Layer 10 of a small transformer language model trained on English Wikipedia (13 layers, counted from 0, width 96).
A neuron's activation on a vector x is squared ReLU(weights . x), where the dot is the dot product.

Input weights of the MLP neurons that the questions are about. A number n stands for (n - 500) times 0.0017.
n25: 190,514,544,558,372,530,109,598,372,618,454,569,526,462,592,545,427,500,464,417,557,353,539,545,542,550,496,296,201,461,473,149,504,429,513,523,503,455,426,604,667,596,624,566,524,510,482,531,405,541,679,500,335,455,304,580,698,374,639,427,600,395,370,522,448,514,503,325,541,497,686,414,467,472,506,711,470,622,431,497,453,292,625,269,481,597,343,555,449,528,623,600,560,550,603,631
n38: 369,275,528,468,533,604,495,663,492,632,620,632,418,523,577,547,592,438,457,365,668,484,652,281,190,466,613,411,266,631,449,649,528,468,485,210,760,382,332,747,564,490,578,709,584,599,401,781,406,659,609,467,209,489,454,321,542,435,725,459,397,591,443,653,590,516,562,259,541,419,660,595,331,427,504,334,295,515,343,414,649,405,533,573,532,743,400,588,432,559,569,444,559,533,433,531
n62: 513,378,533,384,334,524,484,639,592,509,381,585,395,516,443,616,433,552,482,336,652,622,678,625,571,633,254,489,418,526,479,361,303,339,445,580,573,475,616,478,588,637,546,455,544,500,196,439,438,538,693,551,497,446,500,503,348,496,412,547,447,539,558,573,255,416,596,642,407,370,542,518,560,427,454,695,552,567,567,510,683,322,455,408,586,577,434,554,687,491,509,346,601,650,428,604
n68: 540,518,386,848,435,339,500,458,539,528,544,543,388,461,200,342,702,196,540,542,579,582,507,517,543,538,479,469,251,606,434,513,507,591,436,497,538,462,457,539,615,569,442,575,525,594,518,416,709,487,634,350,401,464,536,314,374,316,407,406,460,597,408,541,659,385,370,441,610,515,514,571,548,409,699,426,477,544,682,204,573,250,503,685,415,542,450,612,624,363,622,255,550,422,377,459
n89: 406,419,610,362,310,291,479,428,563,315,544,783,463,444,563,366,663,357,712,443,507,288,550,579,641,537,500,447,433,558,353,490,511,334,453,412,521,303,575,255,672,662,463,701,420,236,296,689,382,763,524,481,334,526,484,389,666,433,515,400,572,414,516,782,362,418,685,455,527,488,578,513,467,580,615,549,404,583,560,426,516,579,643,487,591,535,394,535,418,560,462,473,515,503,457,462
n110: 313,581,666,845,663,387,327,588,246,398,521,547,492,611,306,366,224,280,695,521,463,691,504,335,457,537,218,693,216,528,398,485,385,663,599,511,424,550,425,670,713,689,515,632,565,634,496,519,701,387,492,307,321,333,303,414,492,264,553,439,496,467,460,609,496,512,427,450,666,533,453,206,532,427,444,477,570,632,454,391,670,450,408,497,593,527,379,508,481,437,580,552,601,463,540,483
n144: 537,449,478,555,314,506,461,561,515,402,345,631,544,509,573,445,494,522,657,390,480,458,599,367,515,443,497,526,380,488,575,450,543,457,404,605,441,474,365,503,549,550,463,571,647,438,542,580,458,356,460,610,564,420,511,503,554,296,440,422,366,411,288,651,769,335,533,597,601,470,611,585,386,400,562,683,385,300,411,452,434,433,604,692,478,577,542,388,440,273,497,466,445,494,637,537
n163: 453,567,376,572,470,489,191,761,191,609,301,604,459,604,490,324,463,399,539,298,442,461,585,608,521,453,567,544,325,403,319,391,640,496,404,574,383,314,325,517,459,615,628,416,542,573,386,469,457,580,606,656,470,480,565,518,474,460,300,267,629,569,282,478,444,535,451,448,381,423,631,483,304,597,462,451,656,354,456,475,597,324,550,550,325,689,225,483,653,641,445,520,557,631,476,544
n171: 596,321,656,739,585,613,383,488,555,308,398,447,303,840,395,528,472,464,334,634,583,717,556,584,414,500,353,580,587,400,537,553,213,431,454,514,448,496,303,355,434,503,565,646,518,482,485,426,545,534,536,298,303,430,658,367,520,344,559,618,171,570,415,648,462,500,708,404,565,560,684,404,411,441,595,325,560,224,547,301,630,432,599,353,534,478,460,684,507,470,732,550,520,575,555,460
n175: 417,587,581,457,277,469,644,559,640,632,434,536,445,580,427,554,479,424,701,546,575,623,513,538,442,568,406,497,572,368,220,354,536,622,497,488,548,459,425,442,721,620,478,455,357,424,392,577,389,529,644,534,652,470,649,371,493,384,551,653,384,554,500,409,539,559,462,436,328,411,526,561,630,503,611,404,311,546,654,396,488,294,762,671,411,375,486,468,472,390,551,447,434,528,729,448
n181: 375,422,610,455,500,246,282,818,383,489,455,526,500,450,504,354,481,559,474,470,352,358,705,241,539,330,361,399,346,552,569,478,383,380,389,639,562,488,547,684,515,643,591,441,384,755,396,527,767,339,527,475,555,383,605,376,795,482,405,359,444,474,451,565,412,425,648,365,359,681,634,440,484,484,592,738,263,507,454,587,686,479,741,208,457,813,597,492,595,549,662,455,594,451,527,451
n288: 321,698,562,459,299,470,586,517,414,469,451,491,496,645,339,666,605,407,279,444,435,596,484,346,95,351,504,451,344,529,548,440,354,504,384,546,672,520,478,615,613,395,405,512,645,492,500,583,653,406,481,643,547,559,551,475,700,31,295,626,268,481,320,595,574,251,401,563,411,393,492,602,574,433,446,638,504,263,453,293,589,534,680,788,489,520,393,555,439,678,328,542,552,394,500,728
n332: 446,519,633,272,338,411,405,630,229,638,636,504,342,644,327,503,589,484,632,610,417,436,643,398,500,579,553,417,512,673,516,468,289,397,557,557,541,419,316,500,518,699,655,421,459,585,477,515,614,514,395,417,468,573,524,245,528,538,259,532,588,345,441,562,354,322,560,607,496,421,681,479,481,359,422,656,489,500,368,549,540,444,730,540,441,780,444,800,533,715,430,184,670,579,361,497
n370: 609,624,762,518,377,388,317,556,387,731,668,534,434,555,380,301,572,526,667,323,463,652,538,549,503,414,556,558,526,362,235,633,468,225,327,454,517,626,439,524,348,583,649,428,261,347,500,486,392,465,617,263,448,584,424,457,641,477,376,475,493,545,570,504,481,448,401,463,500,451,510,307,450,473,456,637,347,441,441,431,383,309,484,395,436,565,507,486,540,481,778,474,709,586,419,565

Each question shows a token from some text and the vector x that enters the MLP there. A number n stands for (n - 500) times 0.012.

" |": 349,620,504,567,471,532,504,607,497,447,555,411,454,549,466,476,542,480,467,428,509,444,372,547,432,531,438,447,697,550,685,596,388,526,565,576,415,476,368,489,482,457,489,413,468,500,502,538,429,519,536,599,683,572,578,463,505,443,579,370,441,487,396,441,602,487,564,424,558,456,442,560,466,679,434,517,412,375,425,762,214,466,446,406,571,471,584,442,497,469,482,489,527,381,498,527
The neuron with the highest activation: n144

" year": 466,599,603,460,611,486,462,668,562,412,540,357,332,492,306,525,499,417,481,453,531,436,233,570,480,597,543,412,663,426,525,536,524,618,571,589,452,465,455,476,469,561,434,494,453,516,605,555,450,541,541,543,472,509,535,516,461,613,617,493,421,554,463,466,469,513,539,449,575,459,532,672,475,693,433,463,491,358,379,485,442,456,314,397,503,420,668,496,579,428,465,490,651,437,540,496
The neuron with the highest activation: n171

".": 480,484,503,671,492,461,463,688,558,486,496,404,385,441,478,446,444,551,509,446,507,479,390,436,470,543,405,459,662,497,599,712,417,530,513,655,420,453,408,526,507,423,406,505,554,599,482,451,404,471,548,708,571,488,524,631,468,540,587,526,486,495,620,403,575,555,499,418,685,590,484,582,456,585,686,467,542,365,473,499,293,487,391,451,558,525,609,566,554,488,472,513,522,302,521,521
Which two neurons fire most, strongest first? n171, n144

"b": 376,638,480,490,464,444,566,518,538,476,552,487,511,436,330,445,507,496,504,433,514,433,194,483,466,477,443,524,606,461,594,620,431,500,572,589,375,393,392,558,551,671,437,533,480,484,546,588,406,560,522,615,618,578,526,459,509,569,638,393,439,551,411,511,502,501,585,466,624,450,430,590,398,745,373,418,547,439,462,563,575,565,440,436,576,537,628,456,536,435,548,372,575,384,524,496
The neuron with the highest activation: n89

"va": 548,509,466,358,442,536,476,545,429,528,566,470,548,464,470,524,483,514,483,485,458,482,192,485,591,431,563,371,568,490,581,583,449,363,526,474,299,586,442,589,632,549,532,479,553,522,516,471,499,389,475,390,442,483,381,524,424,729,556,505,544,541,541,308,554,521,467,415,565,396,574,636,551,536,427,586,497,493,426,584,500,416,323,321,544,578,515,506,626,534,425,499,565,349,464,573
The neuron with the highest activation: n370

"s": 609,588,571,542,610,421,554,538,605,488,520,437,422,471,303,483,539,464,633,689,508,589,312,530,596,481,524,455,511,399,504,651,451,439,558,457,399,500,474,390,490,618,572,623,477,546,654,529,501,504,490,446,626,432,513,374,585,541,637,531,506,553,490,498,439,534,680,535,497,412,480,519,552,665,476,483,395,351,542,614,461,361,410,443,473,420,587,568,464,642,483,395,539,439,479,333
Which two neurons fire most, strongest first? n171, n370

" ma": 454,540,642,577,536,582,427,516,498,528,612,388,560,376,343,459,484,477,546,435,508,468,321,588,437,483,521,472,552,514,673,618,553,428,505,450,450,427,614,479,589,556,550,566,523,503,476,628,478,577,401,518,457,495,467,433,370,716,534,355,521,497,493,491,547,627,504,495,679,351,469,626,565,566,319,522,447,410,512,646,491,565,483,556,661,570,587,496,390,469,573,399,566,331,556,511
Which neuron fires most, and how strongly? n38, at about 2.6

"e": 407,583,570,594,507,519,454,523,514,512,461,424,519,527,428,508,496,550,481,487,596,562,92,484,510,497,538,381,439,326,550,410,470,466,634,618,398,526,522,473,500,538,449,440,528,495,646,600,525,501,590,551,376,503,468,498,470,597,532,503,494,451,565,408,412,697,468,645,516,493,493,507,615,615,512,614,394,519,482,585,492,488,402,409,428,468,645,618,627,525,534,618,497,499,365,519
The neuron with the highest activation: n25

",": 464,478,339,497,472,481,488,619,419,609,510,511,423,441,461,497,448,467,674,460,493,381,352,578,530,482,444,559,598,426,758,558,493,560,564,439,474,603,515,425,524,324,447,549,453,460,726,452,346,454,428,493,513,645,563,386,485,586,570,558,496,510,548,558,520,640,519,424,452,457,427,535,675,540,388,638,431,448,431,554,346,406,560,551,497,427,644,464,420,473,489,438,466,422,488,402
The neuron with the highest activation: n175

"===": 497,455,598,579,466,341,457,579,464,398,466,394,362,345,506,503,293,621,491,476,463,617,475,557,532,535,331,426,617,427,549,599,539,633,648,580,484,504,463,596,397,419,419,605,638,545,399,637,395,534,494,541,456,585,524,553,406,509,570,472,552,522,535,460,578,599,510,561,601,505,434,523,409,590,585,416,569,408,424,623,446,585,346,385,459,512,595,489,425,458,348,553,575,383,532,527
The neuron with the highest activation: n110

"2": 513,577,506,405,469,468,521,646,506,528,541,418,337,445,382,554,517,559,439,576,434,624,480,518,573,534,531,366,667,561,548,564,524,479,664,426,345,474,616,526,494,521,450,472,568,419,631,513,459,529,548,546,496,505,574,416,424,601,545,426,516,502,415,242,489,615,493,547,507,461,447,558,622,612,553,509,456,467,470,529,246,428,326,432,543,541,549,437,625,526,427,461,701,507,382,553
The neuron with the highest activation: n332

" high": 457,473,707,453,479,544,583,386,526,512,510,376,539,451,432,490,480,524,509,474,569,517,359,492,367,557,613,493,563,385,399,581,709,545,558,401,502,598,602,465,470,510,473,506,509,444,553,407,415,546,515,514,530,509,539,425,471,727,476,502,455,464,557,497,515,464,493,480,545,410,438,500,540,619,394,537,415,496,538,556,360,363,342,459,573,453,825,557,519,499,532,478,628,332,371,457
The neuron with the highest activation: n370

"est": 438,506,666,440,492,524,502,433,450,538,478,387,472,525,341,606,504,518,568,498,508,513,213,538,423,452,672,443,655,441,381,585,589,530,508,484,454,467,552,549,496,366,451,531,541,559,622,417,475,479,591,450,473,590,557,438,594,780,534,509,482,511,544,460,483,521,504,526,472,407,523,518,631,637,464,506,451,459,506,566,328,364,329,437,518,378,587,433,534,476,585,476,638,401,519,459
Which neuron fires most, and how strongly? n370, at about 13

" ex": 399,422,493,533,588,607,602,432,535,483,748,419,580,458,479,552,495,529,417,419,492,321,495,559,451,483,622,545,547,426,506,583,573,501,495,643,467,606,493,443,493,452,484,478,528,502,558,483,529,614,549,478,493,463,415,345,456,614,588,521,596,529,530,559,545,554,445,533,553,366,371,640,552,684,321,539,391,450,436,701,525,447,358,487,667,393,387,588,444,548,468,416,431,568,563,590
The neuron with the highest activation: n38

"|": 354,569,437,526,463,513,473,665,567,516,593,456,452,479,369,502,463,414,433,424,572,477,381,617,483,504,523,518,648,625,557,543,475,515,509,647,509,429,456,514,455,437,483,497,477,408,549,464,418,612,558,574,640,571,531,553,517,494,552,403,406,479,396,469,555,546,538,467,574,462,427,553,463,596,483,482,503,302,459,809,245,513,424,424,502,563,569,527,542,481,482,461,574,247,486,427
The neuron with the highest activation: n163

"ers": 431,511,494,418,553,432,559,567,494,404,571,453,411,457,267,387,581,494,536,589,614,496,216,657,582,558,471,500,536,477,555,586,467,514,539,543,497,531,427,538,488,451,462,544,532,486,622,536,520,609,489,506,491,654,575,480,459,532,542,514,491,589,499,262,508,577,495,515,541,523,430,697,633,689,646,449,420,419,451,508,442,460,410,415,524,385,600,527,451,491,485,425,495,424,415,325
The neuron with the highest activation: n68

"rop": 505,542,520,608,457,542,503,562,586,542,544,472,382,529,347,456,506,536,536,463,440,579,229,514,532,603,506,436,585,536,568,628,525,515,633,479,292,462,489,490,530,533,376,426,448,424,497,582,583,337,538,472,498,465,488,561,451,701,524,565,368,394,428,452,419,523,509,545,601,318,382,563,512,654,396,598,565,450,529,584,550,387,351,348,519,487,652,512,435,489,462,449,583,493,483,429
Which two neurons fire most, strongest first? n370, n62

")": 460,437,495,506,432,508,511,450,517,517,562,367,410,481,377,533,486,535,487,421,509,500,312,660,494,521,498,327,577,518,599,625,411,516,569,537,480,491,395,447,493,473,461,528,481,562,545,516,395,545,614,681,592,499,508,478,457,500,476,426,418,518,368,359,593,573,479,430,584,422,418,532,443,742,440,556,482,351,425,654,214,444,499,436,455,520,681,490,537,443,413,455,564,450,407,564
The neuron with the highest activation: n144

" the": 432,562,405,497,475,484,515,597,531,510,463,422,366,482,395,485,541,482,484,486,559,516,166,527,520,445,693,523,701,530,489,633,388,564,570,445,436,473,464,449,511,496,486,563,421,506,845,454,478,457,543,553,487,499,528,492,473,554,569,489,469,547,460,462,504,545,492,383,552,413,460,497,488,590,476,485,506,355,504,767,531,449,439,489,527,486,527,606,503,417,523,446,607,387,471,593
Which two neurons fire most, strongest first? n171, n370

"duc": 315,560,553,468,498,521,577,552,583,415,600,493,484,434,331,515,533,524,498,408,418,410,282,635,481,494,401,519,567,524,476,580,555,513,611,493,428,577,526,448,496,659,383,511,637,497,404,656,492,415,498,669,478,533,558,559,473,594,618,492,450,557,340,421,448,527,589,410,646,417,464,511,453,679,521,541,560,517,573,660,481,517,398,264,600,576,548,486,442,479,508,463,562,494,507,448
Which neuron fires most, and how strongly? n89, at about 2.7

"ment": 398,537,488,502,545,424,446,565,489,474,571,402,360,491,260,499,567,484,515,527,528,542,138,635,476,599,439,432,587,494,513,587,501,505,613,555,466,525,389,465,469,657,419,481,497,517,550,522,361,476,572,617,489,542,532,482,460,569,582,368,513,514,474,309,529,548,557,436,542,395,447,581,564,785,503,535,476,451,518,519,426,473,425,466,456,508,518,435,519,405,460,456,502,355,546,492
Which neuron fires most, and how strongly? n175, at about 3.7

"er": 385,472,466,561,498,449,418,562,535,433,483,281,664,498,392,441,537,657,620,353,533,562,263,561,406,466,653,387,526,387,415,588,486,485,501,648,301,482,430,526,519,550,520,405,569,578,534,557,490,498,526,561,464,629,513,452,500,609,546,427,468,547,487,438,409,559,498,560,392,464,556,568,542,765,568,547,517,579,435,499,443,534,446,410,486,537,459,591,488,611,441,468,388,493,589,521
Which neuron fires most, and how strongly? n163, at about 11

" a": 477,590,568,535,483,520,484,590,481,582,457,408,512,365,376,454,560,465,571,461,542,539,217,598,438,482,657,595,643,418,517,643,495,593,574,506,390,527,527,553,515,559,583,568,581,436,721,602,548,505,532,470,444,403,530,426,445,628,535,465,601,499,505,548,567,600,481,537,585,343,385,515,563,606,434,565,460,477,591,719,470,439,387,476,478,468,607,588,450,494,610,490,564,366,439,557
The neuron with the highest activation: n370

"ition": 390,511,470,337,414,439,484,490,420,489,558,454,440,581,264,522,530,502,523,682,490,532,476,513,456,602,471,462,567,466,523,547,404,643,537,466,506,583,565,566,479,577,404,508,484,562,575,352,446,428,503,557,634,493,609,459,528,382,496,461,424,580,411,472,410,603,458,559,521,336,437,657,708,734,531,557,528,574,484,465,451,491,442,376,483,357,472,423,515,566,431,575,536,327,368,517
Which two neurons fire most, strongest first? n288, n175

"ca": 406,572,449,485,488,453,393,545,497,534,472,357,482,561,315,499,504,401,491,521,413,512,345,545,482,494,609,419,523,515,718,672,417,442,489,533,387,535,526,484,534,737,479,540,568,523,459,615,561,325,409,428,529,555,550,470,474,528,547,504,467,586,440,412,521,594,492,568,610,393,416,604,498,698,448,579,484,389,482,566,434,462,309,405,624,548,510,403,553,600,436,464,615,390,459,436
The three highest activations, in order: n332, n110, n288

" in": 421,474,553,438,609,516,427,631,461,510,490,436,393,448,441,491,443,478,530,517,533,454,229,543,388,489,517,512,662,435,734,512,493,538,613,564,428,495,398,440,534,434,498,519,495,557,487,471,452,510,518,519,540,474,520,384,378,651,534,465,468,469,583,609,579,579,472,435,406,402,431,545,598,679,416,511,491,412,525,621,616,340,386,435,448,224,517,588,538,607,438,505,545,479,581,466
Which neuron fires most, and how strongly? n171, at about 0.52

" pro": 319,509,468,484,632,539,495,613,468,406,672,431,551,452,335,487,602,550,456,372,475,468,365,470,512,554,555,563,616,385,538,565,542,455,602,571,423,480,347,552,454,651,546,552,606,455,466,593,449,573,624,566,540,559,472,480,387,566,581,439,518,552,534,542,521,571,463,406,586,459,364,692,436,615,342,556,576,538,493,575,510,547,347,486,524,464,478,531,517,467,500,490,585,234,518,602
Which neuron fires most, and how strongly? n38, at about 1.7

"tion": 486,540,476,392,507,438,540,518,557,571,572,395,272,442,347,433,504,582,551,589,591,560,284,667,519,582,513,490,622,459,605,446,440,529,606,454,461,551,439,476,349,593,504,412,555,541,517,467,436,495,538,542,405,531,519,423,424,484,517,378,414,483,494,427,493,520,457,588,453,359,510,512,649,765,556,595,544,375,509,452,442,550,364,377,457,384,551,519,481,438,502,611,471,322,530,563
The three highest activations, in order: n171, n175, n370

" re": 369,536,575,498,583,545,494,556,444,403,577,393,547,537,365,517,532,631,497,513,487,609,390,480,479,445,543,620,563,385,662,543,477,612,513,525,387,437,485,451,455,581,487,618,483,438,552,448,431,512,503,576,471,438,403,335,491,479,574,440,485,371,580,529,396,591,450,396,625,454,409,512,573,668,303,572,507,361,497,498,511,599,249,391,576,490,511,540,478,658,454,454,447,305,502,528
Which neuron fires most, and how strongly? n110, at about 9.5

"ec": 333,586,349,626,498,541,407,490,676,469,483,515,452,402,497,473,553,639,378,500,520,470,391,521,400,449,638,399,426,299,431,530,463,485,491,607,374,477,529,507,652,595,532,516,527,518,557,645,484,328,488,464,366,530,544,388,435,531,566,475,553,495,599,399,499,713,497,494,443,352,503,526,543,546,538,420,626,439,411,687,482,626,477,463,596,441,521,471,478,588,546,473,465,478,430,395
The neuron with the highest activation: n25

" ": 489,575,501,539,602,490,558,520,492,456,508,405,437,482,440,449,574,838,605,421,582,574,635,503,559,464,474,560,590,460,521,677,491,503,545,587,414,461,652,439,563,478,436,521,536,449,550,527,463,455,476,645,660,484,532,496,495,587,563,458,513,552,678,468,443,633,503,400,680,238,473,505,569,579,338,501,518,480,559,521,403,383,447,398,514,522,517,489,539,564,499,571,540,394,431,458
Which two neurons fire most, strongest first? n370, n62

"ip": 477,533,470,651,556,527,390,578,508,526,430,437,449,526,313,531,525,542,533,514,440,528,265,594,482,502,535,417,542,408,493,404,481,472,628,588,391,495,597,472,508,570,273,457,513,519,493,667,340,455,503,617,529,514,578,568,447,674,606,454,512,573,326,407,511,553,560,459,482,354,494,626,563,699,389,485,510,541,486,560,508,490,398,410,512,512,451,556,455,440,555,415,501,296,548,471
The three highest activations, in order: n163, n175, n25